Layer 2 of a small transformer language model trained on English Wikipedia (9 layers, counted from 0, width 128). Numbers have three digits each and are written without spaces.
A neuron's activation on a vector x is GELU(weights . x + bias), where the dot is the dot product.
The model reads these tokens: " Swing" " |" " +1" "." "95" " |" " " " |" "\n" "\n" "===" "Assembly" " Election" " 2009" " ===" "\n" "\n" "2009" " Arun" "ach"

The vector x that enters this layer's MLP at each token. A number n stands for (n - 500) times 0.016.
0 " Swing": 534521532484480460551573518481460915495457416527433536479505481493404517466489537514514550491524447334444542516536450480489495510481509405517500467460561485486526497556509362436474466468521565462428490487469562473487548473485549519480486483524561447547522482517472557491543528537470524567594501513489544484454503453518544543476460521473492507489517499399476491497621442497479491470499
1 " |": 508502536492512470571497531493491782472481432512432510567497515501118513432492476495462558516552489466436486495456444525471500525479550521495456544512539507488480505536476441459466538483524469490500519457458512527511509477445536536524523533483528502519494518500491519489499539487506533523499518521520507467543495510475561497525511488498470456498497557471464490553554492526487551505504
2 " +1": 472506497452537460478576498454456838502470419457441604482428497479366481515485526494527588545478483448384476558490518509444517459491470563515521435552536509546485568475461302499439528487450554431461481485500467543463513568483464512461468443501561473523493434580433519419542537533507484523522512539460485449581517469458491543531505502444492610538584571562534463529508528569469521528530
3 ".": 475478482450439462498512552440523754474482518529419554558501463431232474488544535525502496497597505500463534504424499511487465579491573547483509554528497551544495478491483391561432541443467535508496546601514484502451425513470478423476531512457494523505512441500485494429518468510495386517587498535551527482560513386518530568556498432472502502583507560466527470503461427572586612527484
4 "95": 500443537453459498488496513507487844506484460565498483483484433544375557503531568542487541494610460414443506476405482507482546519504527448493499499516509538493502476507461285456468556430503502449426531536475547526422537517518530502448481465525486531565525453497398512454511546477517595446517475589506530524562492466511503493503453487422507515441554545394456497555511489618496568585502
5 " |": 501494522453522457541507535476493785492489489524453471552469489476116499460486487487473528510550491460486494478445468533467509524472555511508494532495537513510463491531497430468470521486537460499472531473491479554490519471449540527525558501503517514513492546486454480470462524487484518522493518490539498472582472526496551493564521508511479461499514567487473496509522549518472582544514
6 " ": 491453496416534464553539460506497786514492507531479428494573496434475446487497424472540590490537548489476548509509500512431443544545483567511470531561458496510459502465440238463454493493524450454488493502503473448478469535396504527545573461516524664485487518479427438421542507488501466639623537502551507441585380511488530530642523463465452529501481559523505472528492482540538481469520
7 " |": 499493568466549492535508499459486742490486538471511455617504492475116535475506473485463532502538509425470516499491400496495473553495533577483471529467553530507504535510483438485481499450525436473461532521507496513454523488443500504502563499483506525505512539498418510435463491497521503527476496513544501436559514509514568499592506491514500442509477550478501507529509532519494556526553
8 "\n": 522467591561540483480552515427488671485513461567489524536499579501461526510452532529498537513531513467475501488473501471482031496487550484542492477441520488512465482516505520490479547505481483478486513530495489506496512536424474594498531501537477463480490490478446415503505500497464481497523508508506499482506502507454513521593516503501510457558548520482475506513546497564477528488545
9 "\n": 529510636542474500537489535427495581548496401538530539538448543502431469458506523568489532454520537515488486542487548466456071512490461471525468481525523434496506477526481577499498555527452524468542492497499473512458560453428515544451551472505573498451542418495479471475499479534479522476500457428533512485476529465561500487656492492506549463567565549515436546529527503514522459520564
10 "===": 500502636586526500623542499411558645562474495613456480514424479484267575470490434521574454478510470453383446529467582463494359543508417454552459512579476473527532536502487614532555537575483503543521565504518478495422482443457430554492572416485597466478526481562461477489551543559515500475505410422508532454536385529494525420476425420458499487472540586560489584521541457511532472481463
11 "Assembly": 548483503464478450531553530499471910547463528604484556445540460412463554519414457534484528487495453478479508541550461472515548495536508446443448556457522527450483477525470410507492526482478515431520490513562509521462579467512461552413525507601462550478566484515463523500489548504575552492480445456525480562445451480503494520550528451342519537512458503443399510497515449478504517460448
12 " Election": 515432475465451444545572506552500872514467481582459524464543522363355510468498506542549485510517507492437564524560544517532538520469488408483422517428504552529524539495509441512503450462497564472522421491528510464498578437508409588414532541562546526457509499494506457557538507549569470509542448498501449484442447453556490540488498453398497518533548447460421549558492528412504465497463
13 " 2009": 491456519467490509483484584527518863464472496558487425447500508437347536504491486523556431428583519461427540494531580515452453478489445509448461550564471514495513534501492414456519425494491508454508453561534573552482568566596491588501484508499491520520450497488497427538592498538571518447542439495511501489437510458499560525451482497368494448425565461441384539563528501540504514529502
14 " ===": 487507502521460410626549605409519685498521486563513517554515496417307542485496453496594454472546491447351467505484605587540434650447511525445476493589472524511511554414478463528528507527488457581560584527564529565433490528479451578473534427471617482470485510564422476486549505482475479479479494482519564546552392528394483492475353506428465515479447430558446576557447418513497583489452
15 "\n": 519453539513476475473573552398470638496502488558489463535504527412466497541439534464457518542545486478431539505460585542504049525499522492517457499453494501473482485521553526471501563478493470485501526494508492586506557548508457622514522466559524493508504501523441476447481508496498503470515548541560518542489478500468485570556408531525456489528489481548490507521487463528502458499551
16 "\n": 535457629480471530501519502407491565540491436541472479468472506460455476563455524540493486519521475487454512538478586472482049474505447440511467452521497456461523503527547614473535604498473510487508525493461498569515568472525482565457540457551559519513518437519499481470470516525513510496521487500541475502464503465541523513590485505549489476543543566532469536506522481517542409484546
17 "2009": 505441599518490558464462546515496830503490516554482433357479501491388521538479510504553418464574508444456495483474515518446455506515404518485467558576519516488509490509527409504509460508420466440533475479506529570456623526601492591485487423481446549534483478491448442554540529541573539442561457495482472476420515425538571552485483505431468474434618455454414576601557509561517483445476
18 " Arun": 499469457536522437452508554411494871508481483497503527547477547421432541582567436573489526495553458526422508500521566512536566521474479392555458561534491487466537498483494348554525403516460520468559526466552509584509462414535483648421499434520481459493472544529480490543504534500491503533442473466458444543452440543490558437536471466501517423484563500479445484530537497489538449481452
19 "ach": 524415474597525421430511604392475860543531508454509525517498493486492519510443515552383495506531523487493534461520547491506479497578509413442531506471495519437426509521503337548507435430409532462404538499565530538489492431534512620497504495496510445473507454511500544571520520549489506502494425466519460494470465471510532519508498520450559481442517550445566510488581402528591407532575

Each question shows the input weights of one neuron of the MLP. A number n stands for (n - 500) times 0.0027.

n6 (bias -0.027): 468509373502516509518500491511486439444432485482550611559512437512545516498419531450482434429619375560464584488629578612426579369381502546416493439634683604555667525578452482351673537409429452548656512513457669493511618597493366466486544707358680400547523426510548491477596421491442634483554505510597468534429502564430614537505445583469498444453357381523453559540468579412455498423493
On which three tokens does it fire most, strongest first? 14 " ===", 13 " 2009", 12 " Election"

n163 (bias -0.012): 459487511447391511589523550523542470482580521308538404573518583568495541425462406442576425361399530455563350614556424595459486578527582411387462476512582665540554495558390665585450455625472448502509454478525550446545457535522603354381572479401627446328536370470593537515553594455546487480584459464495451495524491467547477537337450523564500492417476466425395557568655572456532533531461
Which token does this neuron like most? 14 " ==="

n215 (bias -0.022): 447597441564551463601433524543448469422447633506518451550615429611475661531477471519481530545498356498540524564612393585484521560416523609456443561537522480667467355507344449531463542474461436617477483407467485567520449526298547448430600719585405584483435435427500431424411386450489513480471481591419496536455704465511602524455491498496448492641561485548476408506451475557473578472572
On which three tokens does it fire most, strongest first? 7 " |", 3 ".", 1 " |"

n110 (bias -0.033): 576440480492515638426530383560495416409647453444635435589563438578528539345401507543425484437334355480585502507500492703417472502583467551579567567573358459513573439372476434490568568290493528490553587612535681413500536436478636378563650429574389563345510447369476547431507469457409524592498557505537488515556534526350525500500397316518600544678500518517395564601354490544512593525416
On which three tokens does it fire most, strongest first? 6 " ", 3 ".", 4 "95"

n194 (bias -0.048): 659558369432372604422546544534593442391601453382558573497521312399443336586552473429517495528537467617479471463534394459450682405447550437591469656434516591594550416608428620578449416447520494508505423464458652575682444415513483621612320512389608314401626580454511653642549530433443562484527596513497477562592574529422454526562566487562320438584370455503371507538446467375460637607479
On which token does it fire most, and how strongly? 1 " |", at about 0.91

n36 (bias -0.036): 465350526683474581646449521549588463636419428410500348589516500569521526524655398518473416580394544463622523658463481321553634425561468609537463443644422619612577368396526604450549442492600479594477446555580390392593515401414418560377393537278567486410467483394477503539463662286471518563498541364392551544448489502434493500524559444581528685550437609503500455374464637387462654454535
Which token does this neuron like most? 10 "==="

n196 (bias -0.038): 436381521509473459440492489585651413622484533426406575500502408426580609544446386535481386413525512535463516445489427414458531462449509517779386534567486495517472422553468553554643546398487600568592447599525518401464463594351439599376346494428469527530570458542417453464500507600439431514386496502538458516496474621579549516664726445479563488569489580581564586500451471368537493470453
On which token does it fire most, and how strongly? 10 "===", at about 1.5

n240 (bias -0.049): 490435358438452490509617593630503415587588473482529515552568451518558487452588449418549554583563570529570454477301529435471529556652605472523423574492307667429406492503600529517487543367417390498572596444261500546603597386395597542580471486569495552381386524348580582503656433478370553479473465278367431460515500671416486508580599487481578518453438367520332655484500497577520675387408
Its two highest activations, in order, are on tokens 6 " ", 14 " ==="

n1 (bias -0.022): 467571355510385493610385468582486488502620527455630449452463482502487516521533424462561401518533471556461534444452548650624517556399570465438555454517524467461593441500663633469554492464401459592575511544305670519491547473514540437417327570543576488489460592436803358546450500430475466500542405614398427526355587466569479441490556470441430514444445407619417520431482577532597551440517
Which token does this neuron like most? 13 " 2009"

n192 (bias -0.023): 628526560532465507481465593494517406368470537559536489560549489545435476317593525491533472426522535570573467482425316577507571474493550598590500428591391586395480533545568569547561465530580562592504517416569436425588468347559517476642475504537455484565617557415550680498390411473485472372653509440712489484552447562498560424459491599568413500475456511493549441384398493376546576502364
Which token does this neuron like most? 5 " |"

n11 (bias -0.013): 448545432466434581674407481492417410349368824639497427383448445610565330536404446503513337460530594409612435445481424487489439609597423527644554532483375573474508355522442650622601480445585646605471431488495384592437400481435366485577460417511661607415534585511491637487400453523497676467559469516466589576559392700367442505444434431520513529336457497599393621409551500487505565631417
Which token does this neuron like most? 10 "==="

n135 (bias -0.040): 637595480587538679402541695539381449517513497457473443522430531565488483583465542431349433584478438560483376512392676474468574488433467500512463480547568328500632482480535564535584414443353539457514433504327679606457555435517555545457377586464497388539562616434569609442624585319301473532428533540370476645418564521554505529576510428520416420579532448522423401531374569470437651555591
Which token does this neuron like most? 18 " Arun"

n139 (bias -0.029): 614412342436545468509398353550484435351601447511487572591511274560519668478579482495366566524568251579443426546548322422495551474650452549602430721661563552551543471557573479636424549393366512619583503524451484483572409577370636639466310527418469494720479500481538537564620590531391516492368544459494456569437660533466488358511579587610584373554455441593371509485468464570503497415451
Which token does this neuron like most? 18 " Arun"

n73 (bias -0.005): 637482383521455603592511475496547485432512634442465507527600447574573453420581457407470515581407469486518527470635362518421683572467491582527539595454669524582567559671544466671527607487390497427588417465470482563362558462420571450527350436541427595379396441441451473468461485616475525530452502567382379552464557502498496668476477535519430554493436422552477339554459490487382402474479
Its two highest activations, in order, are on tokens 11 "Assembly", 2 " +1"

n32 (bias -0.008): 489491444456432545615402500538305472429488441416450613585646450541370551283594568356394545454389493546507471624624451594475480518477470520469543395569431516541384498493617516567471467537581535589604575474509478517550541538545563394557456677565555531364426535400594525453551418487511480511489515589457388619502538441519536557454568575609557419468563557531514488577527624557459577632440
On which three tokens does it fire most, strongest first? 1 " |", 5 " |", 7 " |"

n174 (bias -0.021): 545716510475430603534420452502522457631606454582438386527580608597581644452465377398449487512589479562498391562601408361627504418502474473476380478461487561630498471564517534286490559493498456400545536549443567518430616444461392518512500514661602416495455509393458612510488533549464710345421625388492446528418605509521559623503567565467408517468280413532465578347500410532416618491437
On which token does it fire most, and how strongly? 11 "Assembly", at about 2.7

n31 (bias -0.016): 474523457430460548440444630623671448378483545391510618546444523529436441542548371344484351469505568522488443548558342528527515507453413723483519598495416458462373521692530529378469527591528489551625557590488444505632460529562510434603485484459569605543472415550650526495407465468369467483598621400401537647427603495461498524545517522562339432476608527607405514509654503538348601608399
On which token does it fire most, and how strongly? 1 " |", at about 1.2

n46 (bias -0.027): 523530445650577500500447560420485395393502397515507667522611590553518616547515421604583562453469507556491583626417495538511365543540550552544476419528446475444420516467576553492453524602653473519306515484502538428514430524315472578509438508448570346515428488486616507474406414445509381573533642416440409602498592539616506483613574480617558531617572480446465430583519511566483553490466
On which three tokens does it fire most, strongest first? 8 "\n", 9 "\n", 16 "\n"

n154 (bias 0.013): 608584478721505524581546610541392418432475606551516545574572443660439471249490423284505458532379466508538565533377390580564602535420479657530500689580564452361550610461418460495562455603519445711492503436451526638414597366302515554415511578503737433593597629449591478381449411427384554527497650494431620537601608541322528396517539450590422498363484536592588491539355580439503528576413
On which token does it fire most, and how strongly? 14 " ===", at about 4.2

n228 (bias 0.004): 333476286465509549492393541473487475513510540544469586531491423500600578407437531457443367467525331491540493605527498563500523437534601370414438513519482525571381550453627536568483545336480542631536487512424636563547549507418529573561456514487601434437532420463658445522606656525408509573397459433516558557450477523417405574514362577616474653558518516509446552542550368471413595523493
On which three tokens does it fire most, strongest first? 14 " ===", 19 "ach", 15 "\n"

n108 (bias -0.020): 604627497644454533498523527505519451707450689467562599408483535607571462471436463454561533568424480545662423388403520424398662462746664579508578470526377480432416435508424627559481528541304475457671282465393508435469591418403431492343459590445385595455511634396527566404522540372461497494563559446474396434271497710524616576569446545586448451677425407519399440457522570396394671448395
On which token does it fire most, and how strongly? 11 "Assembly", at about 0.57

n239 (bias -0.033): 508396470609470533458559484564443463695510558579631412472663468503513432429434458548524460671411520584570322683378535465385471308539537602406555511485574500336388432550502541601495609597508475551561459583570516427538535347440363324495388510423444453484631561354440467730560447476475435486366433688573503775467491572545451644514559461716500595469442531453389319368413405371368592492526
Which token does this neuron like most? 11 "Assembly"

n56 (bias -0.014): 603608512582500522430493541551649482552460557420562462393349552578692493624377507402512489502385430490525424547624415425586399507570601538609510547474581505408497439435572686417478511348573578567467464426460526558628486397478591601556518390618550276500531500395527637480421419536380551413422622500579381438527588528469505490490427472589461424555387545571333457364658536486524497597437
Which token does this neuron like most? 16 "\n"

n169 (bias -0.007): 412479467500468531479439599502446447485425544618614479417507517522498549603454667483523383547454571625577439419371502477409582466464537419517642511486516417400427390509562494592517359468558574530489547502476576456547538578385578482526414451504521570510601488566651652550548502521545550450531508595306441554474390490557514517337560520491412448509493427487427517421517477449467797606480
Which token does this neuron like most? 4 "95"

n156 (bias -0.030): 600530477411457611513608492507444425371472565492557392484692510453614520386453542392527592648497516598534431651492344548479463617489554610552474461347532468450447541550596563525569536268436649535547297460377571505558477510549506533535500526623409569429580507586497505443469575547454577406579730629552460473442538575453444541497355566380337610338312332572516409458446543413384549628468
On which token does it fire most, and how strongly? 15 "\n", at about 3.4

n109 (bias -0.022): 492523505536581529439631513480529461619560436463575523612443472400541560407391558500596507513460528500583294457433398484587538469411540636489479405556606415644505358516578479648576483384471416598546396539524469469601564589466554483453434559408432506606482530252457397505513536439537597388477621422337485599424687525523634612511524605777623488562362371595457482337542511443457789389301
Which token does this neuron like most? 8 "\n"